Layer 6 of a small transformer language model trained on English Wikipedia (12 layers, counted from 0, width 64).
A neuron adds its activation times its output weights to the MLP's output. To switch it off is to set its activation to zero at one token and run the rest of the model.
A neuron's activation on a vector x is SiLU(gate . x) times (in . x), where the dot is the dot product.

Input weights of the MLP neurons that the questions are about. A number n stands for (n - 500) times 0.0011.
n14 gate: 508 560 426 456 616 668 394 551 351 718 225 520 586 369 310 250 517 442 383 541 444 588 577 534 273 734 522 654 470 632 267 513 516 608 369 442 373 340 718 258 567 625 373 619 473 562 814 256 579 315 560 470 440 418 411 747 321 709 632 759 405 568 369 619
n27 gate: 529 592 216 605 500 467 449 242 546 344 350 447 302 331 388 263 367 504 504 578 513 630 522 619 517 488 279 393 255 322 632 531 419 556 186 594 344 542 623 122 726 471 545 581 819 459 633 710 518 582 427 496 371 574 565 491 547 282 554 466 236 450 336 443
n49 gate: 743 599 633 291 589 460 529 653 476 476 450 508 664 424 432 332 458 190 386 548 504 718 285 283 582 496 479 710 421 421 754 544 651 361 612 399 562 562 419 454 648 337 520 567 500 666 696 479 310 456 714 108 584 371 432 581 508 344 350 433 488 718 302 645
n62 gate: 624 685 310 527 440 687 364 561 221 338 642 419 331 325 518 382 500 560 549 330 678 478 571 646 478 308 487 509 671 372 522 616 752 438 135 788 386 303 385 293 617 401 534 478 560 483 668 620 413 662 669 718 376 649 252 446 826 368 380 518 496 462 365 521
n76 gate: 581 487 581 467 380 573 433 314 442 408 809 420 292 343 508 656 548 574 476 136 460 626 384 416 300 343 254 652 599 238 484 642 462 673 385 492 295 579 642 512 696 516 401 500 605 701 420 312 422 600 548 520 524 408 394 338 647 691 581 591 465 589 457 508
n86 gate: 600 505 757 515 859 424 319 691 333 562 560 368 649 505 450 434 698 365 345 533 580 315 748 564 413 590 280 634 520 495 441 655 187 689 348 474 476 173 462 461 364 683 566 490 635 734 439 470 510 391 555 361 564 248 837 555 387 263 32 726 624 343 617 514
n88 gate: 692 260 538 614 319 592 737 434 492 337 463 651 471 305 203 338 475 379 471 413 317 757 463 661 589 520 508 314 615 763 701 418 355 521 705 665 606 390 400 693 439 464 500 673 591 408 698 575 432 636 404 421 359 572 527 344 488 293 396 656 552 403 300 548
n98 gate: 516 400 435 358 648 187 529 437 348 350 326 419 385 488 210 448 712 475 402 695 530 483 479 601 512 415 440 216 420 408 492 663 232 483 399 628 575 408 675 361 529 657 338 399 353 741 467 610 644 378 729 547 661 415 685 328 584 230 402 534 255 491 542 593
n102 gate: 542 449 278 473 563 362 371 521 605 433 557 429 640 462 601 415 631 191 395 713 238 453 404 379 500 346 658 943 706 470 543 645 652 671 332 459 200 504 220 474 564 513 326 422 495 534 471 578 518 333 557 548 687 329 599 800 323 579 471 418 504 703 432 521
n201 gate: 639 564 262 293 434 439 467 404 393 382 534 698 428 463 261 604 432 566 265 321 479 567 385 804 575 215 449 576 358 546 529 469 464 517 450 544 412 650 520 702 317 273 528 315 233 365 533 559 592 410 483 666 245 321 592 298 496 333 189 572 500 424 567 338
n14 in: 729 699 496 576 553 496 590 539 340 299 413 470 528 447 421 302 626 592 373 545 698 546 464 429 686 564 353 563 660 582 262 451 425 373 391 706 434 306 557 496 689 600 398 305 492 409 618 350 524 618 433 492 512 557 272 604 163 492 690 437 565 642 721 330
n27 in: 508 687 708 504 657 528 212 541 395 500 287 516 291 580 504 637 329 747 458 448 563 610 533 392 492 512 563 254 521 339 281 439 595 420 562 435 800 299 392 302 455 313 464 467 356 597 750 700 629 532 529 621 729 628 390 458 649 527 592 363 520 822 484 636
n49 in: 279 504 414 504 496 526 342 428 625 317 630 609 309 599 423 731 305 463 535 467 665 425 580 557 324 449 408 534 590 409 266 448 399 611 390 719 301 534 639 443 463 481 798 462 652 459 513 504 598 540 588 718 362 460 348 396 390 650 297 568 323 310 560 401
n62 in: 430 543 496 287 375 461 198 540 551 334 326 604 363 492 707 339 431 551 366 376 581 638 375 600 646 450 476 508 508 440 448 626 649 500 277 437 611 238 399 584 709 394 458 508 496 613 527 826 645 318 476 625 544 740 496 406 560 376 387 192 442 295 484 396
n76 in: 524 513 762 374 480 595 406 398 484 635 276 567 309 611 788 445 550 568 571 429 708 549 409 628 626 643 471 794 533 471 594 396 621 246 619 301 737 622 814 422 573 460 555 521 470 428 569 612 479 297 604 205 649 432 547 307 442 544 492 701 588 728 492 460
n86 in: 312 301 599 530 271 403 308 450 606 472 347 589 530 463 393 630 305 500 607 362 177 392 347 437 512 740 457 339 312 676 370 240 536 321 638 385 471 558 293 345 682 294 351 643 433 381 439 318 613 472 466 466 449 492 328 672 576 469 737 538 451 401 471 233
n88 in: 602 617 561 810 449 431 511 708 580 316 477 514 455 623 439 569 346 540 144 460 334 655 485 354 426 356 599 425 407 556 485 398 418 398 638 689 437 337 421 560 342 394 511 750 563 449 584 489 655 500 598 447 395 684 308 763 403 476 547 399 623 615 526 500
n98 in: 548 397 614 660 582 600 511 694 370 839 558 555 423 496 694 401 419 597 616 485 288 372 392 672 459 378 585 700 587 683 477 448 544 222 542 625 307 606 382 630 308 373 445 569 508 237 449 615 338 541 385 635 392 448 322 605 473 492 441 584 582 317 508 537
n102 in: 316 341 360 729 589 584 459 500 478 419 550 529 404 624 569 324 381 392 523 416 416 410 427 485 571 493 415 428 398 515 617 365 691 408 413 759 26 571 170 595 552 441 467 413 380 500 559 428 453 335 450 469 397 496 626 558 436 504 456 201 448 500 365 507
n201 in: 663 607 390 363 571 304 454 462 608 703 758 320 450 600 430 441 581 186 380 485 438 568 342 607 425 552 589 538 587 527 443 616 620 457 443 596 477 318 382 378 538 507 559 348 448 481 286 346 508 463 388 508 431 541 340 734 492 520 344 336 596 504 765 176

Output weights of the MLP neurons that the questions are about. A number n stands for (n - 500) times 0.00083.
n14: 376 534 312 289 477 394 444 664 642 452 466 463 344 501 432 532 340 591 297 632 476 190 616 582 591 672 607 568 720 456 747 587 594 403 529 174 442 520 707 395 256 640 530 144 733 698 549 414 522 585 379 425 629 37 730 732 306 559 618 448 539 457 423 570
n27: 468 622 222 72 689 565 619 556 637 607 807 388 397 435 682 216 700 359 401 547 525 509 652 594 501 702 517 710 614 605 625 513 687 558 449 787 253 403 505 733 467 652 483 282 652 550 425 395 524 507 499 693 517 163 583 497 608 481 359 761 460 343 453 143
n49: 724 344 272 356 616 430 589 398 537 536 135 559 291 512 713 535 651 817 511 495 579 618 580 583 507 279 582 683 479 475 718 498 609 730 489 405 407 441 603 414 742 454 167 636 187 408 466 450 475 340 342 464 486 551 396 479 479 565 612 453 392 435 522 529
n62: 713 520 562 341 625 368 656 273 458 669 586 355 399 639 730 692 503 360 561 606 474 453 316 368 370 534 577 519 629 553 617 44 615 529 342 348 319 702 541 563 506 833 373 530 454 539 424 300 303 431 810 340 429 438 579 366 435 578 388 476 499 507 26 609
n76: 462 575 435 312 404 384 480 495 530 589 584 758 347 373 512 596 513 223 469 444 639 771 354 590 682 544 441 397 613 42 388 241 416 670 655 745 441 749 550 535 528 625 582 571 468 268 486 539 650 469 440 404 507 532 427 259 783 368 253 793 583 605 331 455
n86: 488 336 761 664 221 193 284 736 595 564 342 515 321 532 349 552 702 288 473 563 519 335 449 352 339 688 309 502 623 345 322 516 184 610 463 548 606 535 609 692 550 477 174 192 288 662 458 679 597 469 620 446 590 131 93 604 478 499 422 292 625 604 324 420
n88: 546 235 264 496 503 518 321 704 567 766 526 302 294 268 474 616 675 439 393 355 734 376 420 690 642 437 250 482 497 460 239 650 339 699 770 462 565 611 488 564 550 643 304 568 334 393 492 331 419 362 497 709 435 592 487 470 476 570 554 442 700 780 332 418
n98: 757 528 660 540 799 657 396 448 325 679 397 488 587 451 530 366 69 402 238 563 235 350 461 679 531 356 519 409 562 589 642 542 524 315 372 454 527 707 736 421 316 514 433 412 380 392 405 514 528 649 479 742 727 373 693 213 579 603 451 739 372 583 415 692
n102: 660 343 534 650 330 510 592 627 400 488 390 600 372 484 606 555 538 520 459 545 482 361 356 627 460 518 677 421 376 532 511 411 442 696 919 295 341 369 502 835 402 271 809 583 797 679 384 260 717 441 581 381 349 585 543 386 562 484 568 276 391 614 221 463
n201: 437 350 571 787 505 185 335 705 588 742 488 492 441 438 515 520 596 426 460 387 390 440 650 524 326 321 382 428 711 507 430 270 466 504 592 393 523 611 415 643 593 632 59 389 638 384 185 583 201 724 488 780 331 507 583 255 853 546 646 566 341 664 318 381

Each question names a token from some text and the token that comes next. It shows the vector x that enters the MLP there. A number n stands for (n - 500) times 0.0044.

Then comes g, the gradient of the next token's log-probability with respect to the MLP's output, scaled to length 1. A neuron's effect is roughly proportional to its activation times (output weights . g). A number n stands for (n - 500) times 0.00087.

" in", then " July"
x: 610 603 382 408 511 516 363 576 423 705 639 523 174 399 511 684 250 323 300 547 605 564 372 524 517 626 344 598 595 361 511 469 692 570 634 595 508 534 479 597 737 788 552 599 551 560 335 423 342 477 658 597 508 494 407 414 602 383 415 404 376 609 126 507
g: 531 346 320 168 445 528 658 208 414 572 524 596 368 518 746 610 382 436 308 532 527 690 717 686 469 334 588 749 628 518 452 345 364 513 518 786 532 479 657 483 310 483 425 436 599 613 634 296 706 435 197 344 479 530 718 617 468 442 759 463 562 545 704 599
Which neuron, switched off, lowers the next token's probability most? n49

" |", then " M"
x: 573 514 311 349 357 361 415 656 530 805 478 433 418 416 460 444 267 489 412 698 544 759 442 683 322 545 415 567 427 513 497 296 528 855 554 561 522 647 415 517 507 725 620 474 529 405 355 487 438 415 643 639 584 690 668 539 489 456 556 426 442 690 358 681
g: 694 530 593 759 393 402 708 637 720 552 340 818 587 638 418 492 636 163 470 599 596 462 538 619 479 664 362 402 446 484 586 572 396 390 449 659 673 343 409 582 405 393 433 302 506 395 519 750 626 753 764 491 384 600 545 442 614 729 409 756 678 708 424 377
Which neuron, switched off, lowers the next token's probability most? n14

" |", then " Z"
x: 654 505 433 417 530 445 438 727 508 729 555 451 406 456 336 350 268 583 284 675 569 694 522 519 345 570 259 614 551 595 490 344 606 659 522 778 445 655 342 583 455 446 612 456 543 535 371 530 565 443 512 564 652 831 677 480 568 424 592 549 378 762 194 543
g: 568 572 707 612 375 410 509 617 520 360 565 543 554 173 538 291 489 645 706 421 722 408 352 566 433 287 497 479 506 615 379 454 589 326 458 638 337 541 435 776 714 353 441 498 504 803 589 496 380 888 674 457 291 584 318 291 518 596 412 431 803 577 452 633
Which neuron, switched off, lowers the next token's probability most? n102

"ro", then "duct"
x: 251 680 467 433 581 588 392 550 364 611 483 653 454 734 322 326 221 507 266 682 498 450 452 494 490 618 455 642 726 712 543 405 634 557 686 308 434 566 504 718 726 493 323 561 479 506 412 490 319 626 460 513 467 351 617 574 346 429 802 604 572 642 617 629
g: 503 516 582 673 397 271 347 454 543 494 559 234 436 672 712 252 553 373 651 645 376 397 308 452 549 451 529 540 510 610 548 390 471 457 430 419 538 314 344 855 582 496 441 617 756 621 381 492 625 358 479 288 595 339 328 554 678 702 326 338 551 660 153 232
Which two neurons, each switched off alone, lower its probability most, in order? n102, n62

" by", then " over"
x: 710 589 391 311 481 624 358 494 511 819 417 508 211 404 496 594 471 380 363 636 595 512 262 628 448 601 375 544 618 478 501 357 634 737 530 447 489 501 510 584 591 658 461 584 591 533 321 433 391 309 581 551 588 797 411 387 656 312 444 416 552 595 185 618
g: 455 431 537 632 652 546 282 329 781 578 434 582 533 640 504 466 601 452 559 728 689 467 544 376 584 445 592 404 349 382 521 408 706 698 267 609 82 557 486 468 338 498 453 692 239 368 408 758 475 557 147 669 500 217 365 435 372 439 449 672 459 491 505 382
Which neuron, switched off, raises the next token's probability most? n49

"D", then "ef"
x: 592 555 425 330 326 217 593 597 469 602 463 490 504 464 306 838 523 356 361 418 566 395 499 577 403 515 379 598 651 581 496 135 689 337 729 740 404 439 403 507 477 600 622 490 418 417 248 474 564 626 399 500 472 590 515 329 466 476 491 472 493 574 367 719
g: 529 507 556 519 453 599 531 462 411 487 516 586 467 610 347 477 501 679 506 248 414 436 568 270 489 511 473 671 642 378 704 305 191 655 482 425 519 287 207 652 502 696 279 299 571 634 614 697 785 426 524 704 160 366 644 335 720 462 263 498 655 523 619 549
Which neuron, switched off, lowers the next token's probability most? n201

"ating", then " from"
x: 662 530 507 494 356 489 529 575 582 560 366 683 347 411 438 406 442 320 377 395 753 572 354 529 514 340 316 508 671 354 433 441 508 796 639 769 677 496 438 540 489 495 379 736 579 428 348 259 324 451 659 591 625 575 408 367 394 72 414 464 540 634 418 572
g: 360 210 442 863 361 296 244 764 379 372 383 310 662 447 643 597 599 425 359 263 536 674 527 617 583 497 383 541 623 427 468 307 507 346 723 562 401 628 380 428 275 355 514 467 466 470 560 479 437 769 481 626 486 329 673 389 413 445 335 710 748 618 569 530
Which neuron, switched off, lowers the next token's probability most? n88

".", then " She"
x: 817 597 270 410 514 513 429 485 497 735 343 402 388 381 429 526 256 369 403 541 553 426 319 454 442 482 443 533 565 285 600 318 699 590 457 550 345 458 519 500 514 621 753 566 728 527 374 470 460 268 539 690 377 514 501 442 508 387 378 513 383 681 233 660
g: 440 470 593 641 629 203 195 509 232 567 631 393 769 569 437 283 614 410 612 408 574 506 473 690 554 260 315 383 630 530 607 506 395 214 446 462 487 519 605 477 349 365 230 385 797 358 427 434 436 431 483 792 480 448 714 441 474 446 181 376 518 554 486 405
Which neuron, switched off, lowers the next token's probability most? n201

" ", then "200"
x: 421 372 360 497 527 392 503 555 509 615 510 441 475 203 214 437 338 488 370 488 680 354 453 494 550 642 612 669 254 409 357 310 612 636 592 691 461 431 367 654 473 820 564 539 709 464 352 335 277 467 553 584 433 577 448 434 391 424 516 498 659 615 233 505
g: 342 282 471 610 436 205 528 610 428 508 705 415 464 520 656 137 496 660 388 536 648 554 577 619 523 437 540 428 322 476 330 601 706 397 543 248 257 486 702 194 510 505 416 249 567 504 552 759 440 633 545 585 388 488 542 342 529 227 507 362 432 541 291 784
Which neuron, switched off, lowers the next token's probability most? n14

"l", then "ation"
x: 553 726 392 560 143 569 556 549 363 453 476 529 446 501 238 398 675 739 307 582 570 319 405 522 325 590 332 563 508 443 278 461 356 386 535 597 343 554 633 461 621 606 501 747 623 491 254 529 383 663 328 544 481 470 518 615 535 330 570 529 374 643 657 558
g: 637 414 764 565 772 627 490 503 573 650 222 307 567 475 624 160 424 727 398 429 260 336 284 585 435 592 560 250 472 406 366 381 531 462 351 586 636 530 506 677 656 535 606 553 456 514 322 466 319 434 511 605 583 889 433 507 572 246 695 610 546 450 345 427
Which neuron, switched off, lowers the next token's probability most? n27

"B", then " |"
x: 341 712 499 466 496 277 619 484 762 639 293 461 482 746 449 524 410 576 466 466 375 420 466 510 400 479 367 388 359 793 371 288 586 553 511 673 524 393 358 570 452 498 443 396 796 484 410 283 454 681 372 469 670 530 464 371 394 340 550 568 334 539 455 708
g: 299 643 427 441 270 578 549 485 371 562 243 729 349 706 330 461 710 468 390 593 541 721 374 650 381 136 670 454 366 372 381 716 597 536 534 492 526 396 427 479 593 584 599 533 345 374 718 243 418 275 426 568 744 619 493 538 447 475 591 656 770 542 604 267
Which neuron, switched off, raises the next token's probability most? n62

" incre", then "ase"
x: 504 624 452 545 534 585 632 579 473 726 309 400 184 288 349 463 555 596 222 527 590 347 308 347 475 620 433 497 460 507 459 305 564 360 508 522 527 416 479 555 536 807 465 566 616 475 316 382 346 520 580 610 568 428 323 524 445 199 562 747 519 659 496 565
g: 499 551 370 456 396 708 455 535 381 485 498 759 517 554 583 600 388 676 319 422 627 689 239 686 343 495 407 558 570 333 379 587 740 590 398 442 590 562 621 389 566 171 489 746 491 525 607 783 596 421 205 686 637 734 457 308 354 354 334 768 494 611 502 657
Which neuron, switched off, raises the next token's probability most? n14

" in", then " "
x: 632 652 381 387 490 499 371 583 460 715 653 520 163 412 566 727 304 455 335 570 598 636 329 568 474 598 424 584 625 402 511 510 691 630 662 590 569 544 494 586 754 788 461 648 490 483 362 429 318 419 516 624 522 462 378 428 588 339 523 399 403 647 164 521
g: 424 299 461 394 522 395 442 374 497 436 650 379 378 457 729 372 244 564 281 508 422 589 560 738 579 540 385 634 372 365 479 402 507 511 745 532 436 531 656 138 496 441 501 367 646 214 398 434 522 595 39 445 421 595 819 570 289 338 594 486 395 421 571 636
Which neuron, switched off, lowers the next token's probability most? n76

" A", then "y"
x: 438 475 678 359 541 345 665 637 626 491 514 652 411 514 377 489 273 304 435 624 747 462 435 636 543 653 392 528 533 750 287 276 740 489 519 833 551 510 450 601 439 489 740 453 641 463 322 586 538 576 529 526 627 610 498 378 477 462 664 465 337 719 434 572
g: 437 427 547 89 285 478 471 731 464 287 504 660 417 644 460 439 587 320 360 334 517 670 686 515 558 582 322 426 437 492 392 432 327 501 223 523 398 815 399 399 595 475 630 627 328 429 498 394 380 544 437 475 837 494 669 695 561 479 529 543 898 560 363 526
Which neuron, switched off, raises the next token's probability most? n76

",", then " which"
x: 675 513 253 215 466 616 479 539 479 775 461 488 384 392 420 605 325 445 446 495 643 453 406 348 451 537 343 569 532 343 496 350 649 666 565 718 416 487 468 453 460 621 702 653 624 533 366 439 348 448 655 634 416 620 342 469 576 244 330 501 345 658 215 729
g: 371 410 378 611 450 385 424 537 608 691 875 389 632 562 361 740 330 678 678 466 351 262 530 680 307 439 457 448 737 516 361 610 847 438 435 369 755 365 452 526 631 672 348 321 620 511 328 565 413 503 550 524 457 535 539 786 564 454 565 510 287 509 257 618
Which neuron, switched off, raises the next token's probability most? n49

" C", then "z"
x: 499 462 689 429 509 258 827 373 619 557 349 527 431 319 448 498 410 429 343 590 524 339 400 636 410 622 302 515 525 704 326 237 600 395 589 545 552 440 540 445 475 596 556 400 586 300 313 494 394 666 694 446 593 482 584 440 335 572 642 584 322 732 346 666
g: 580 468 645 464 578 611 824 679 504 318 420 860 741 448 866 558 307 458 620 499 581 614 466 385 571 697 836 531 421 397 565 405 567 673 411 616 463 524 352 599 735 324 462 474 472 703 468 665 427 881 506 680 503 365 666 441 489 529 462 525 476 570 570 526
Which neuron, switched off, lowers the next token's probability most? n88

" This", then " techn"
x: 806 466 393 376 421 560 584 563 563 419 407 478 313 486 427 676 490 464 277 329 856 508 438 440 566 518 381 595 521 594 452 281 825 781 565 781 490 516 605 612 647 604 556 517 576 405 292 388 408 388 623 750 489 595 520 566 536 360 515 422 407 633 448 481
g: 383 456 528 458 550 510 508 641 599 472 110 648 742 418 467 432 460 113 531 413 440 323 378 414 470 507 460 451 364 605 596 345 411 631 658 293 598 649 462 504 383 591 360 630 306 465 438 792 499 552 822 284 628 543 84 487 610 643 445 394 527 560 495 322
Which neuron, switched off, lowers the next token's probability most? n86

" I", then "van"
x: 569 568 731 489 295 534 652 524 640 640 606 532 431 420 360 564 411 396 506 572 689 445 510 660 604 589 381 563 429 655 377 250 748 539 600 759 497 372 419 572 581 703 630 457 594 640 229 515 496 548 532 610 487 666 477 437 524 304 622 477 279 648 617 736
g: 549 580 423 601 702 403 706 377 269 419 553 918 434 484 747 507 301 663 475 582 488 428 443 581 615 565 472 575 627 470 674 373 412 379 624 200 332 587 510 623 755 540 541 416 686 818 535 369 724 606 612 611 454 352 559 492 756 421 520 356 641 590 732 616
Which neuron, switched off, raises the next token's probability most? n14

"n", then "osed"
x: 190 567 407 531 290 509 580 569 591 536 305 547 306 592 269 543 674 740 498 540 515 313 300 629 478 429 238 525 499 486 270 333 647 518 435 452 527 635 323 594 626 552 625 564 600 310 486 486 271 686 409 689 415 445 501 560 400 457 622 403 585 576 365 723
g: 486 368 302 562 443 621 511 424 220 564 778 311 659 412 338 676 427 514 285 494 331 470 586 400 323 554 498 588 630 309 493 500 483 358 554 651 292 459 508 410 194 374 270 437 356 629 602 325 470 539 503 522 596 402 319 688 187 557 336 550 656 698 161 383
Which neuron, switched off, raises the next token's probability most? n86

"oc", then "ons"
x: 402 541 545 353 551 502 614 426 683 493 321 676 440 639 479 642 543 683 465 622 383 499 470 523 369 684 243 498 542 506 247 374 444 675 517 574 528 428 502 372 712 735 720 666 521 409 283 378 512 672 687 627 652 553 455 447 312 517 674 681 686 565 383 720
g: 565 284 347 581 483 708 454 590 462 431 710 647 239 258 580 429 533 737 466 775 720 253 447 660 558 508 597 613 515 633 278 615 529 308 721 564 348 258 559 591 489 383 629 396 126 577 336 349 525 397 409 313 604 374 589 281 528 515 530 627 597 512 431 411
Which neuron, switched off, lowers the next token's probability most? n102

" from", then " for"
x: 651 692 335 352 383 473 362 574 441 714 512 486 173 341 582 641 330 421 362 564 707 481 419 521 426 552 412 644 616 318 523 452 692 671 615 560 417 519 459 584 736 656 572 672 466 494 398 484 385 435 673 601 592 691 397 423 599 293 344 371 432 605 184 604
g: 548 497 315 544 425 658 420 510 369 539 457 734 609 644 262 836 598 461 322 527 699 495 550 337 497 323 460 572 517 519 444 465 621 711 456 466 391 238 433 191 256 407 540 478 447 222 466 637 568 718 408 838 403 328 529 530 529 393 369 803 560 359 656 375
Which neuron, switched off, raises the next token's probability most? n62

"',", then " K"
x: 598 636 310 218 402 424 405 449 644 637 536 445 253 286 554 662 294 550 481 669 698 501 364 548 400 499 290 681 521 352 484 428 551 617 516 491 455 357 340 470 661 673 766 463 587 505 399 372 486 416 674 661 557 641 619 465 495 233 352 410 462 635 267 629
g: 463 530 548 482 548 394 622 487 389 489 634 576 581 384 491 327 545 431 871 477 558 560 227 579 568 271 346 420 374 519 733 612 389 385 278 537 406 513 438 681 396 375 441 486 548 731 366 605 286 812 728 232 396 560 655 474 536 729 314 374 642 855 484 571
Which neuron, switched off, lowers the next token's probability most? n62

"c", then "ise"
x: 327 589 384 505 540 644 347 508 408 565 443 676 424 456 447 490 547 646 51 563 527 353 389 627 302 494 521 476 610 425 349 385 640 487 653 538 512 510 545 426 516 587 381 615 492 690 338 497 508 675 540 519 620 608 415 448 332 826 801 605 610 783 505 644
g: 532 802 624 591 624 469 348 541 259 620 509 545 569 610 526 484 427 691 544 496 399 448 382 375 430 334 381 273 452 594 574 402 550 537 334 32 230 644 442 654 273 424 620 692 622 460 566 482 334 253 567 697 455 388 396 640 873 462 557 385 467 636 420 512
Which neuron, switched off, lowers the next token's probability most? n27

" every", then "th"
x: 655 603 541 347 532 595 559 511 479 725 486 549 118 476 342 645 463 558 261 474 903 521 331 491 530 711 427 438 507 510 427 364 645 727 537 627 314 584 540 483 444 705 528 661 587 482 381 569 613 485 504 650 564 563 558 428 529 342 498 496 403 590 355 646
g: 458 498 564 698 858 604 544 465 399 557 586 470 601 471 633 601 416 525 437 644 332 467 438 735 661 911 415 424 631 622 437 663 425 217 606 478 376 313 635 741 354 501 419 472 855 639 444 727 410 580 676 578 256 355 698 419 455 434 605 669 532 498 456 544
Which neuron, switched off, lowers the next token's probability most? n27

"til", then "ity"
x: 367 621 520 448 506 386 474 615 374 425 397 695 284 599 472 525 531 693 364 501 402 409 387 586 387 614 167 716 508 571 409 333 648 747 547 417 499 579 580 500 767 715 443 794 427 411 453 490 208 610 437 689 628 606 457 503 338 447 573 395 610 647 364 691
g: 613 215 620 175 635 591 490 433 610 472 286 469 314 660 287 700 673 315 655 514 251 518 493 546 503 367 478 450 446 285 262 465 524 624 770 703 558 526 678 431 464 361 521 661 384 457 647 739 633 537 597 587 331 732 663 553 460 472 328 520 645 381 484 753
Which neuron, switched off, lowers the next token's probability most? n76

" Mos", then "c"
x: 415 577 669 314 422 244 569 511 597 378 382 558 487 464 516 643 524 441 491 707 688 402 521 482 391 676 204 657 746 533 638 350 544 472 605 435 504 431 470 413 602 875 638 642 500 408 338 410 453 613 409 660 650 471 732 497 432 341 556 495 527 525 420 818
g: 687 528 637 279 701 606 623 321 635 504 306 356 846 634 381 700 319 356 480 279 487 556 751 545 499 488 609 407 626 268 431 654 587 457 732 525 421 492 564 234 465 497 299 606 560 568 341 638 186 525 391 651 578 579 494 616 735 405 626 506 744 398 521 476
Which neuron, switched off, lowers the next token's probability most? n86

"ised", then " her"
x: 673 701 350 510 386 501 428 642 392 732 351 527 325 491 469 575 352 490 234 529 659 568 288 461 452 469 445 570 719 270 425 406 756 805 623 636 564 408 527 561 523 463 575 668 527 487 366 492 359 377 587 676 491 630 466 438 435 253 348 417 704 534 380 634
g: 609 369 534 452 780 262 408 487 335 414 607 384 643 661 532 120 472 630 612 511 636 397 355 727 523 524 427 515 588 587 707 743 347 511 540 383 605 631 468 597 388 557 487 408 478 585 353 340 407 509 664 677 848 476 453 311 164 614 299 335 595 365 327 438
Which neuron, switched off, lowers the next token's probability most? n62

"inc", then "ial"
x: 702 566 603 249 316 459 375 591 534 658 370 555 382 296 480 456 506 329 154 662 530 392 561 353 335 455 364 549 633 386 524 328 751 572 675 373 629 471 307 445 395 646 596 723 581 436 435 329 351 777 472 517 572 573 436 534 320 587 407 573 707 543 375 547
g: 393 609 550 615 280 679 403 706 506 576 198 568 596 603 604 383 384 306 802 419 445 601 346 505 290 370 676 246 593 581 714 582 454 659 540 562 676 499 545 180 403 553 596 530 785 385 625 505 343 474 205 587 515 570 679 551 642 325 590 460 590 610 288 586
Which neuron, switched off, raises the next token's probability most? n102

"'", then "\n\n"
x: 477 792 531 379 781 294 602 538 684 604 352 381 356 480 414 486 484 747 427 549 615 541 443 595 485 424 336 583 355 611 201 380 773 609 733 559 583 374 341 450 710 486 537 335 534 616 405 491 580 423 353 655 462 528 593 355 548 305 529 323 465 656 457 551
g: 577 599 492 650 658 482 533 788 215 385 568 201 478 412 656 727 860 574 541 310 623 596 583 301 311 374 550 470 511 653 629 452 418 440 493 503 638 296 329 437 323 373 542 776 469 581 424 498 433 412 480 559 448 483 464 316 461 380 545 351 782 269 798 543
Which neuron, switched off, lowers the next token's probability most? n98

" Ed", then "itor"
x: 431 729 714 267 394 477 642 536 610 481 608 565 423 519 350 504 412 533 254 756 522 272 456 631 528 541 402 617 693 625 580 298 650 514 646 513 593 444 537 482 557 687 391 497 503 390 376 504 466 329 618 443 595 627 826 398 648 383 455 579 526 618 448 809
g: 445 470 442 504 522 670 348 655 766 514 486 588 352 274 537 581 338 260 494 552 175 280 367 474 524 277 653 753 573 592 290 553 751 565 616 460 419 549 637 334 595 370 492 292 539 364 475 645 505 352 442 360 617 556 457 354 61 594 408 528 589 485 735 386
Which neuron, switched off, raises the next token's probability most? n98

" and", then " c"
x: 724 581 326 377 414 657 387 500 533 658 435 393 312 548 512 712 387 383 384 387 787 441 499 482 467 636 319 692 569 392 463 318 638 722 550 659 408 565 528 554 499 617 737 580 583 594 324 453 351 579 657 610 374 543 351 396 522 326 258 381 503 565 203 577
g: 552 725 557 93 716 391 334 364 714 594 491 502 425 421 339 509 558 617 438 825 591 492 586 416 443 659 473 651 436 584 345 393 446 610 297 414 204 505 621 431 628 482 395 520 394 684 721 691 487 536 582 418 495 753 356 656 364 601 528 494 396 375 308 172
Which neuron, switched off, lowers the next token's probability most? n49

" b", then "or"
x: 520 590 460 602 477 354 451 345 597 705 623 452 458 223 355 683 428 422 199 574 625 304 253 523 464 495 282 446 497 665 344 145 529 453 519 694 324 368 506 483 517 719 682 636 488 427 405 466 455 447 384 591 577 475 459 385 395 480 393 599 550 589 368 468
g: 559 617 242 345 433 538 225 716 596 546 648 589 372 588 532 548 660 484 425 556 682 420 633 259 428 612 668 287 322 591 440 505 494 598 361 343 453 541 422 152 333 552 682 200 231 373 304 466 489 691 627 430 464 416 769 314 408 603 509 346 694 451 413 444
Which neuron, switched off, lowers the next token's probability most? n14

"ave", then " Nov"
x: 542 681 482 370 460 492 538 558 529 664 415 427 274 452 366 526 462 415 296 543 670 497 355 564 421 533 304 647 586 572 545 440 762 872 495 662 644 391 464 585 623 467 784 755 455 525 363 408 363 363 589 642 614 654 371 543 439 390 270 447 497 740 464 650
g: 571 535 306 544 417 254 760 544 347 470 718 616 438 393 640 528 295 432 615 674 440 606 522 624 588 328 500 544 529 580 882 433 408 336 579 531 441 739 492 856 316 637 447 404 518 400 619 455 707 435 811 216 528 502 428 510 688 673 534 636 375 709 544 552
Which neuron, switched off, lowers the next token's probability most? n62

" (", then "age"
x: 540 498 294 174 523 219 479 504 455 777 530 494 485 519 565 412 409 600 422 600 615 480 476 547 461 520 516 599 489 466 378 301 651 572 569 660 306 383 464 524 654 616 477 410 580 468 372 634 157 535 487 745 310 613 667 347 525 256 507 336 517 668 171 455
g: 531 278 638 254 564 493 617 517 466 356 690 373 473 680 415 295 545 718 462 325 563 489 531 744 376 470 205 472 598 352 630 741 624 505 545 318 255 661 571 845 664 146 456 390 505 401 479 572 336 648 502 492 662 562 286 662 382 490 488 673 473 528 496 353
Which neuron, switched off, raises the next token's probability most? n62

"n", then "R"
x: 178 502 461 484 361 294 591 496 703 421 404 451 473 455 408 566 503 690 525 425 524 339 347 760 518 532 194 576 456 632 250 437 552 391 354 491 525 597 401 738 398 551 714 458 656 367 421 388 354 784 514 443 364 577 681 510 413 488 529 473 454 619 335 755
g: 516 475 409 628 666 449 501 144 496 841 269 648 697 407 537 505 318 528 558 362 357 520 641 384 546 381 426 478 271 699 333 505 660 612 448 673 470 359 526 617 475 631 219 309 592 571 452 445 549 523 470 422 346 818 563 373 808 405 599 409 197 625 462 452
Which neuron, switched off, raises the next token's probability most? n201